Layer 3 of a small transformer language model trained on English Wikipedia (14 layers, counted from 0, width 96).
A neuron's activation on a vector x is GELU(gate . x) times (in . x), where the dot is the dot product.

Input weights of the MLP neurons that the questions are about. A number n stands for (n - 128) times 0.0044.
n54 gate: 122, 122, 110, 99, 143, 129, 175, 190, 136, 170, 125, 163, 112, 135, 130, 119, 148, 91, 83, 145, 137, 98, 120, 103, 98, 109, 159, 148, 120, 150, 125, 130, 145, 136, 94, 121, 111, 99, 80, 102, 118, 92, 159, 112, 158, 158, 154, 169, 163, 171, 161, 96, 37, 128, 89, 150, 131, 149, 156, 142, 179, 112, 166, 58, 121, 149, 135, 138, 179, 144, 140, 130, 101, 137, 124, 140, 129, 172, 91, 102, 110, 88, 76, 127, 103, 169, 97, 119, 107, 73, 129, 152, 188, 97, 68, 167
n56 gate: 87, 169, 133, 162, 125, 181, 93, 139, 105, 148, 118, 129, 179, 148, 110, 149, 104, 109, 92, 86, 132, 159, 169, 187, 197, 118, 87, 172, 147, 130, 160, 132, 138, 115, 108, 82, 114, 189, 103, 110, 83, 144, 133, 137, 162, 191, 96, 147, 142, 108, 140, 136, 97, 122, 136, 122, 96, 63, 144, 113, 187, 50, 147, 88, 138, 41, 160, 142, 89, 113, 169, 123, 77, 188, 99, 96, 194, 154, 167, 85, 125, 84, 179, 134, 134, 110, 102, 139, 142, 128, 189, 129, 104, 89, 145, 130
n104 gate: 139, 111, 98, 174, 90, 149, 136, 183, 185, 153, 158, 139, 52, 113, 138, 139, 137, 153, 151, 166, 119, 132, 125, 115, 208, 147, 131, 141, 93, 132, 139, 119, 128, 140, 102, 117, 107, 131, 146, 69, 119, 134, 114, 124, 119, 132, 103, 153, 151, 148, 151, 150, 165, 140, 94, 162, 135, 132, 193, 142, 107, 110, 125, 135, 123, 124, 141, 96, 80, 129, 123, 128, 90, 157, 97, 140, 119, 82, 106, 143, 93, 116, 129, 39, 84, 111, 135, 139, 115, 210, 111, 66, 151, 119, 131, 125
n122 gate: 166, 123, 85, 132, 142, 172, 139, 143, 171, 99, 87, 113, 158, 181, 67, 114, 127, 133, 140, 74, 161, 171, 152, 151, 149, 127, 87, 165, 152, 105, 100, 111, 145, 171, 163, 163, 51, 192, 61, 100, 135, 128, 122, 117, 126, 123, 149, 83, 111, 102, 48, 114, 29, 86, 145, 88, 83, 104, 176, 227, 175, 142, 117, 122, 159, 104, 148, 145, 152, 111, 95, 131, 107, 166, 123, 176, 137, 123, 152, 98, 145, 106, 186, 144, 147, 127, 85, 164, 130, 129, 100, 120, 138, 182, 154, 118
n190 gate: 132, 85, 113, 105, 171, 159, 154, 168, 129, 130, 89, 127, 132, 143, 156, 106, 71, 99, 116, 142, 168, 123, 158, 180, 122, 187, 98, 185, 109, 140, 191, 158, 119, 85, 98, 157, 136, 117, 135, 86, 123, 53, 162, 65, 135, 149, 141, 101, 147, 152, 112, 141, 117, 139, 97, 88, 130, 148, 127, 101, 144, 85, 126, 133, 171, 98, 116, 126, 164, 116, 137, 106, 184, 141, 128, 159, 160, 90, 113, 90, 154, 91, 175, 71, 165, 70, 98, 82, 67, 150, 105, 142, 169, 114, 163, 141
n210 gate: 85, 120, 92, 54, 128, 182, 176, 117, 116, 156, 65, 108, 117, 48, 177, 183, 113, 8, 113, 54, 183, 161, 137, 139, 66, 163, 97, 153, 96, 240, 61, 141, 155, 146, 185, 140, 153, 197, 111, 139, 169, 86, 187, 173, 158, 184, 164, 137, 158, 55, 158, 147, 153, 92, 164, 129, 33, 172, 152, 92, 93, 78, 195, 112, 133, 91, 179, 121, 129, 170, 80, 74, 100, 132, 99, 104, 108, 135, 117, 65, 210, 182, 155, 210, 167, 129, 84, 123, 58, 110, 77, 73, 160, 116, 112, 109
n256 gate: 113, 176, 122, 169, 159, 77, 160, 110, 125, 123, 136, 125, 147, 119, 102, 135, 157, 125, 130, 125, 151, 130, 78, 95, 127, 152, 86, 185, 120, 132, 119, 168, 118, 103, 136, 97, 179, 92, 124, 110, 68, 118, 103, 178, 125, 72, 81, 114, 175, 165, 157, 145, 124, 111, 138, 155, 110, 143, 89, 122, 198, 153, 134, 81, 142, 164, 158, 124, 145, 123, 99, 145, 137, 182, 111, 129, 172, 127, 98, 81, 160, 128, 140, 155, 155, 117, 134, 122, 108, 60, 154, 135, 91, 121, 133, 117
n306 gate: 128, 139, 152, 182, 140, 88, 138, 128, 115, 108, 138, 119, 135, 183, 104, 177, 124, 124, 174, 138, 126, 87, 118, 181, 62, 116, 100, 114, 126, 123, 130, 161, 116, 131, 132, 89, 160, 106, 120, 123, 121, 168, 135, 114, 107, 115, 147, 141, 116, 100, 162, 109, 129, 135, 146, 104, 150, 140, 107, 148, 184, 118, 96, 107, 157, 103, 95, 123, 150, 150, 180, 114, 96, 132, 117, 119, 102, 149, 139, 110, 128, 166, 125, 103, 105, 104, 129, 142, 144, 123, 131, 56, 160, 148, 107, 154
n54 in: 130, 98, 113, 138, 189, 108, 119, 84, 119, 114, 150, 84, 101, 119, 110, 131, 108, 159, 174, 119, 122, 135, 104, 174, 131, 128, 86, 144, 183, 119, 130, 188, 189, 58, 167, 82, 195, 154, 157, 163, 129, 154, 131, 145, 130, 132, 101, 129, 122, 100, 93, 71, 202, 124, 157, 81, 132, 91, 128, 94, 184, 102, 144, 159, 163, 129, 142, 144, 125, 96, 148, 143, 144, 95, 156, 59, 119, 108, 127, 133, 120, 124, 124, 135, 120, 131, 103, 132, 137, 185, 132, 100, 71, 109, 192, 133
n56 in: 91, 110, 130, 170, 119, 194, 123, 129, 124, 120, 96, 194, 131, 116, 78, 126, 119, 175, 135, 113, 133, 164, 147, 185, 132, 152, 109, 120, 85, 112, 113, 112, 139, 166, 87, 167, 100, 125, 120, 106, 93, 104, 111, 147, 106, 123, 97, 126, 135, 116, 118, 142, 132, 82, 135, 107, 143, 91, 82, 160, 125, 93, 118, 114, 150, 109, 138, 152, 106, 74, 160, 92, 111, 125, 56, 122, 190, 83, 163, 145, 166, 111, 184, 151, 109, 111, 148, 144, 174, 141, 171, 162, 155, 140, 163, 121
n104 in: 120, 110, 108, 155, 121, 132, 158, 129, 156, 142, 113, 120, 125, 96, 143, 121, 107, 106, 129, 179, 146, 155, 128, 137, 129, 110, 124, 131, 104, 162, 135, 91, 124, 125, 122, 140, 105, 93, 137, 107, 96, 150, 117, 139, 108, 151, 125, 169, 110, 82, 120, 147, 69, 96, 117, 155, 121, 128, 138, 136, 127, 166, 191, 149, 98, 141, 105, 109, 116, 148, 133, 190, 133, 140, 109, 116, 148, 107, 110, 127, 118, 150, 110, 151, 138, 139, 121, 123, 112, 146, 74, 109, 125, 180, 146, 147
n122 in: 184, 116, 125, 110, 125, 148, 147, 157, 129, 96, 119, 104, 176, 125, 75, 155, 131, 74, 98, 100, 132, 110, 112, 163, 180, 134, 77, 140, 175, 101, 171, 133, 93, 152, 116, 151, 101, 174, 121, 104, 87, 112, 119, 122, 181, 163, 82, 126, 121, 151, 108, 155, 84, 95, 98, 121, 90, 91, 174, 136, 165, 111, 109, 98, 131, 82, 117, 140, 139, 99, 130, 125, 158, 139, 132, 166, 115, 106, 141, 104, 154, 143, 132, 106, 155, 111, 127, 141, 188, 181, 153, 162, 135, 154, 142, 154
n190 in: 143, 125, 73, 93, 188, 160, 112, 118, 138, 153, 82, 88, 129, 138, 133, 152, 117, 109, 107, 160, 157, 150, 149, 186, 113, 182, 121, 126, 119, 124, 175, 141, 102, 109, 130, 164, 110, 156, 119, 119, 136, 84, 150, 125, 123, 126, 108, 111, 128, 118, 125, 71, 100, 151, 86, 92, 129, 131, 139, 149, 114, 147, 139, 132, 119, 87, 154, 116, 176, 143, 136, 94, 143, 123, 152, 162, 171, 100, 141, 140, 129, 103, 141, 150, 150, 47, 109, 75, 48, 171, 133, 111, 177, 98, 189, 122
n210 in: 131, 89, 121, 128, 73, 135, 97, 101, 106, 179, 115, 100, 78, 112, 92, 203, 92, 59, 131, 127, 135, 163, 137, 83, 133, 140, 140, 170, 54, 158, 219, 126, 140, 134, 138, 103, 90, 140, 131, 119, 140, 111, 157, 138, 167, 106, 165, 127, 147, 115, 170, 78, 130, 113, 98, 211, 109, 145, 143, 106, 90, 128, 163, 130, 111, 98, 138, 120, 89, 120, 153, 156, 93, 136, 147, 130, 127, 161, 51, 102, 134, 124, 126, 87, 73, 94, 139, 141, 97, 75, 177, 102, 107, 168, 160, 135
n256 in: 130, 78, 145, 117, 104, 109, 146, 84, 177, 172, 91, 139, 74, 163, 134, 154, 118, 96, 100, 189, 126, 155, 157, 93, 148, 135, 116, 136, 142, 119, 126, 158, 56, 115, 92, 123, 157, 123, 127, 123, 114, 167, 139, 102, 125, 170, 98, 128, 149, 191, 182, 115, 137, 147, 196, 168, 98, 114, 97, 100, 125, 124, 91, 148, 97, 153, 111, 150, 150, 162, 160, 121, 113, 107, 137, 152, 113, 143, 98, 92, 109, 152, 132, 129, 103, 87, 147, 93, 198, 134, 167, 99, 104, 65, 144, 90
n306 in: 127, 137, 125, 171, 128, 92, 117, 156, 115, 94, 103, 95, 109, 156, 105, 137, 103, 101, 187, 92, 135, 140, 127, 183, 129, 155, 120, 144, 110, 119, 105, 161, 133, 133, 149, 138, 119, 161, 125, 88, 159, 147, 127, 92, 119, 124, 164, 123, 161, 91, 153, 105, 117, 105, 132, 143, 108, 147, 137, 115, 149, 154, 144, 127, 152, 131, 91, 152, 110, 120, 144, 120, 115, 148, 154, 166, 74, 125, 102, 104, 110, 124, 155, 137, 163, 169, 99, 83, 148, 120, 152, 122, 107, 119, 119, 151

Each question shows a token from some text and the vector x that enters the MLP there. A number n stands for (n - 128) times 0.029.

" and": 150, 149, 157, 112, 148, 133, 130, 126, 164, 130, 120, 113, 122, 155, 155, 98, 100, 132, 164, 82, 115, 108, 128, 126, 130, 76, 168, 91, 115, 134, 129, 136, 100, 147, 164, 120, 117, 83, 160, 165, 141, 160, 107, 167, 169, 108, 131, 95, 136, 114, 145, 121, 68, 141, 104, 142, 100, 160, 186, 106, 144, 109, 159, 157, 87, 186, 117, 145, 119, 129, 137, 159, 154, 94, 104, 100, 101, 70, 168, 91, 129, 140, 171, 114, 140, 74, 142, 100, 98, 102, 178, 185, 135, 93, 112, 67
The neuron with the highest activation: n56

"\n": 159, 126, 143, 111, 96, 149, 162, 149, 108, 124, 151, 137, 166, 115, 199, 96, 97, 152, 184, 131, 168, 142, 118, 168, 112, 97, 160, 102, 150, 128, 167, 126, 109, 142, 185, 95, 112, 101, 128, 165, 127, 167, 107, 189, 138, 97, 157, 126, 181, 131, 129, 113, 88, 118, 129, 127, 91, 122, 144, 88, 151, 89, 173, 144, 138, 170, 103, 149, 74, 121, 116, 102, 130, 88, 138, 108, 102, 88, 161, 103, 109, 140, 106, 128, 86, 92, 145, 127, 147, 79, 110, 126, 144, 123, 110, 63
The neuron with the highest activation: n190

" thousand": 128, 136, 84, 96, 154, 95, 146, 144, 189, 155, 64, 112, 117, 114, 119, 125, 84, 169, 154, 141, 182, 95, 117, 137, 139, 98, 159, 117, 101, 124, 134, 71, 124, 124, 171, 105, 144, 157, 140, 116, 95, 161, 116, 141, 134, 89, 158, 102, 119, 91, 127, 175, 140, 127, 114, 110, 116, 155, 205, 85, 171, 107, 183, 81, 106, 128, 79, 115, 88, 133, 181, 106, 106, 165, 147, 105, 112, 109, 135, 160, 144, 143, 132, 97, 107, 135, 156, 128, 133, 112, 163, 177, 126, 134, 124, 99
The neuron with the highest activation: n104

"|": 135, 177, 114, 114, 133, 141, 130, 113, 126, 131, 138, 161, 156, 120, 189, 125, 104, 174, 180, 114, 165, 133, 128, 171, 58, 96, 175, 119, 140, 100, 184, 125, 75, 134, 122, 103, 83, 90, 149, 150, 149, 130, 89, 162, 152, 153, 170, 108, 161, 100, 126, 114, 137, 147, 100, 104, 123, 84, 122, 101, 135, 94, 180, 123, 122, 150, 134, 132, 100, 119, 123, 109, 170, 134, 128, 148, 94, 74, 111, 105, 91, 167, 121, 149, 105, 108, 137, 133, 158, 119, 122, 169, 103, 102, 124, 62
Which neuron fires most, and how strongly? n210, at about 0.13

"man": 126, 118, 138, 94, 153, 144, 165, 172, 128, 173, 80, 149, 124, 181, 141, 139, 110, 101, 144, 92, 112, 111, 108, 158, 117, 85, 183, 138, 137, 119, 180, 140, 100, 113, 214, 166, 117, 98, 153, 129, 36, 138, 97, 140, 71, 99, 160, 88, 160, 107, 138, 147, 136, 121, 121, 154, 124, 171, 137, 136, 162, 109, 175, 120, 115, 111, 110, 126, 135, 108, 127, 89, 131, 104, 122, 67, 130, 155, 124, 104, 133, 133, 160, 116, 86, 107, 166, 94, 136, 87, 169, 145, 119, 134, 125, 107
The neuron with the highest activation: n210

" ": 180, 135, 134, 112, 168, 140, 152, 148, 146, 108, 174, 136, 124, 134, 143, 147, 46, 154, 163, 78, 181, 151, 110, 124, 113, 146, 158, 118, 128, 100, 155, 120, 104, 142, 178, 108, 116, 111, 133, 163, 127, 176, 95, 168, 179, 125, 144, 85, 141, 141, 125, 143, 115, 109, 89, 148, 114, 81, 132, 127, 148, 122, 197, 105, 119, 155, 124, 112, 73, 91, 123, 116, 148, 105, 134, 98, 99, 77, 172, 82, 94, 144, 118, 142, 108, 60, 147, 123, 128, 95, 136, 151, 147, 120, 148, 89
The neuron with the highest activation: n122

" Ross": 151, 142, 153, 101, 115, 161, 195, 119, 158, 119, 155, 145, 89, 145, 152, 120, 88, 141, 129, 117, 138, 111, 103, 144, 139, 116, 198, 124, 146, 97, 181, 151, 75, 141, 184, 154, 112, 112, 137, 177, 107, 142, 112, 146, 87, 83, 139, 89, 137, 87, 129, 108, 93, 86, 107, 129, 150, 144, 168, 112, 145, 133, 185, 117, 105, 148, 120, 106, 155, 137, 119, 123, 103, 151, 116, 93, 130, 91, 106, 110, 139, 138, 142, 55, 128, 81, 145, 88, 178, 122, 149, 172, 95, 136, 138, 100
The neuron with the highest activation: n104

"ors": 129, 142, 84, 123, 102, 182, 164, 153, 162, 100, 85, 145, 139, 98, 146, 161, 127, 91, 158, 125, 99, 70, 126, 141, 147, 114, 151, 153, 124, 144, 184, 131, 148, 93, 175, 145, 103, 119, 125, 184, 107, 90, 118, 120, 114, 99, 173, 88, 187, 146, 101, 113, 109, 87, 70, 137, 129, 171, 153, 129, 173, 109, 152, 118, 88, 141, 146, 92, 131, 124, 147, 125, 93, 133, 161, 110, 46, 100, 162, 156, 116, 120, 130, 138, 123, 111, 134, 84, 118, 133, 131, 189, 107, 148, 146, 102
The three highest activations, in order: n190, n210, n122

"bu": 166, 116, 79, 79, 178, 157, 169, 151, 122, 137, 151, 140, 147, 151, 115, 117, 123, 97, 133, 120, 165, 105, 97, 145, 127, 48, 157, 125, 117, 119, 149, 111, 130, 168, 95, 58, 103, 171, 149, 138, 116, 168, 129, 88, 141, 162, 166, 111, 128, 118, 95, 124, 81, 161, 163, 111, 136, 164, 157, 127, 158, 136, 147, 118, 118, 123, 114, 105, 112, 149, 127, 85, 154, 115, 153, 61, 167, 97, 119, 157, 95, 142, 159, 128, 116, 95, 136, 86, 171, 89, 108, 189, 108, 95, 115, 135
The neuron with the highest activation: n122

"colon": 109, 142, 124, 110, 170, 151, 166, 127, 128, 107, 154, 77, 126, 90, 116, 144, 96, 137, 168, 136, 153, 89, 94, 122, 163, 90, 179, 129, 156, 126, 129, 101, 123, 160, 152, 131, 116, 150, 136, 168, 86, 126, 99, 142, 106, 148, 176, 96, 97, 118, 149, 116, 100, 157, 144, 156, 139, 161, 142, 124, 195, 90, 196, 83, 129, 128, 114, 129, 155, 127, 177, 88, 133, 129, 134, 94, 126, 152, 113, 140, 129, 104, 119, 82, 104, 93, 164, 85, 136, 48, 137, 144, 112, 69, 166, 108
Which neuron fires most, and how strongly? n54, at about 1.3

" her": 163, 132, 106, 51, 153, 119, 139, 106, 173, 70, 193, 159, 121, 124, 173, 90, 73, 145, 152, 124, 150, 79, 107, 121, 110, 136, 177, 126, 145, 85, 120, 130, 82, 129, 151, 117, 77, 79, 146, 163, 94, 152, 102, 143, 142, 151, 170, 111, 154, 140, 135, 119, 157, 146, 121, 104, 134, 158, 159, 101, 159, 96, 175, 142, 143, 132, 122, 93, 120, 143, 126, 164, 110, 122, 120, 86, 115, 101, 104, 123, 167, 111, 176, 134, 112, 96, 121, 95, 113, 147, 170, 158, 173, 132, 97, 100
Which neuron fires most, and how strongly? n210, at about 0.16

" was": 148, 115, 97, 51, 134, 112, 142, 94, 186, 106, 147, 149, 143, 147, 137, 100, 94, 161, 148, 102, 153, 104, 142, 107, 108, 73, 172, 137, 111, 114, 147, 153, 72, 81, 159, 179, 125, 122, 148, 140, 120, 170, 112, 141, 128, 137, 142, 112, 180, 141, 160, 124, 104, 106, 95, 161, 164, 140, 156, 86, 182, 94, 164, 111, 84, 173, 96, 131, 107, 129, 149, 120, 143, 93, 139, 106, 95, 100, 153, 138, 123, 138, 139, 121, 122, 76, 139, 137, 131, 106, 162, 173, 113, 122, 167, 59
The three highest activations, in order: n256, n56, n306

" run": 142, 125, 107, 71, 129, 158, 192, 117, 136, 156, 146, 122, 114, 97, 122, 98, 89, 165, 157, 108, 119, 77, 125, 115, 143, 87, 149, 109, 167, 92, 176, 147, 84, 164, 187, 129, 153, 81, 141, 150, 143, 137, 87, 165, 122, 132, 157, 96, 146, 131, 153, 146, 116, 118, 143, 168, 125, 151, 129, 107, 155, 138, 156, 124, 89, 135, 67, 116, 141, 81, 153, 103, 108, 121, 111, 106, 161, 63, 70, 108, 152, 120, 151, 132, 146, 79, 155, 112, 170, 136, 173, 168, 121, 123, 147, 80
Which neuron fires most, and how strongly? n256, at about 1.4

" |": 118, 133, 167, 118, 153, 115, 145, 133, 145, 149, 158, 129, 147, 190, 154, 147, 93, 146, 162, 133, 174, 131, 117, 127, 103, 117, 160, 84, 135, 100, 134, 129, 106, 152, 169, 121, 78, 55, 118, 125, 158, 118, 103, 142, 153, 102, 163, 92, 175, 111, 140, 159, 88, 99, 99, 132, 135, 104, 128, 118, 192, 116, 167, 136, 125, 175, 128, 153, 116, 119, 137, 85, 165, 139, 167, 94, 91, 82, 109, 113, 119, 167, 142, 132, 92, 77, 130, 141, 116, 139, 122, 132, 133, 97, 111, 35
The neuron with the highest activation: n306

"1": 143, 129, 139, 89, 158, 121, 176, 131, 142, 107, 162, 171, 140, 137, 94, 108, 80, 169, 160, 106, 130, 136, 115, 124, 122, 106, 117, 85, 134, 82, 110, 112, 123, 181, 185, 87, 110, 108, 177, 174, 111, 172, 112, 181, 144, 117, 169, 96, 143, 138, 165, 169, 78, 118, 99, 129, 115, 115, 130, 120, 168, 97, 186, 163, 110, 146, 107, 95, 84, 126, 165, 94, 177, 112, 137, 145, 88, 101, 146, 127, 82, 160, 142, 144, 95, 103, 149, 99, 123, 146, 86, 132, 87, 95, 134, 123
The neuron with the highest activation: n210

"on": 133, 131, 171, 95, 143, 185, 171, 162, 123, 127, 109, 106, 165, 161, 133, 100, 100, 126, 147, 93, 68, 108, 115, 165, 99, 105, 173, 123, 138, 89, 164, 128, 133, 118, 129, 181, 79, 134, 162, 143, 85, 146, 110, 171, 101, 141, 147, 78, 104, 123, 124, 135, 102, 118, 137, 191, 154, 165, 111, 161, 140, 132, 157, 98, 123, 102, 135, 153, 157, 126, 99, 117, 168, 131, 120, 47, 97, 143, 142, 166, 95, 172, 97, 101, 117, 94, 131, 116, 108, 144, 138, 155, 89, 117, 132, 86
Which neuron fires most, and how strongly? n256, at about 0.2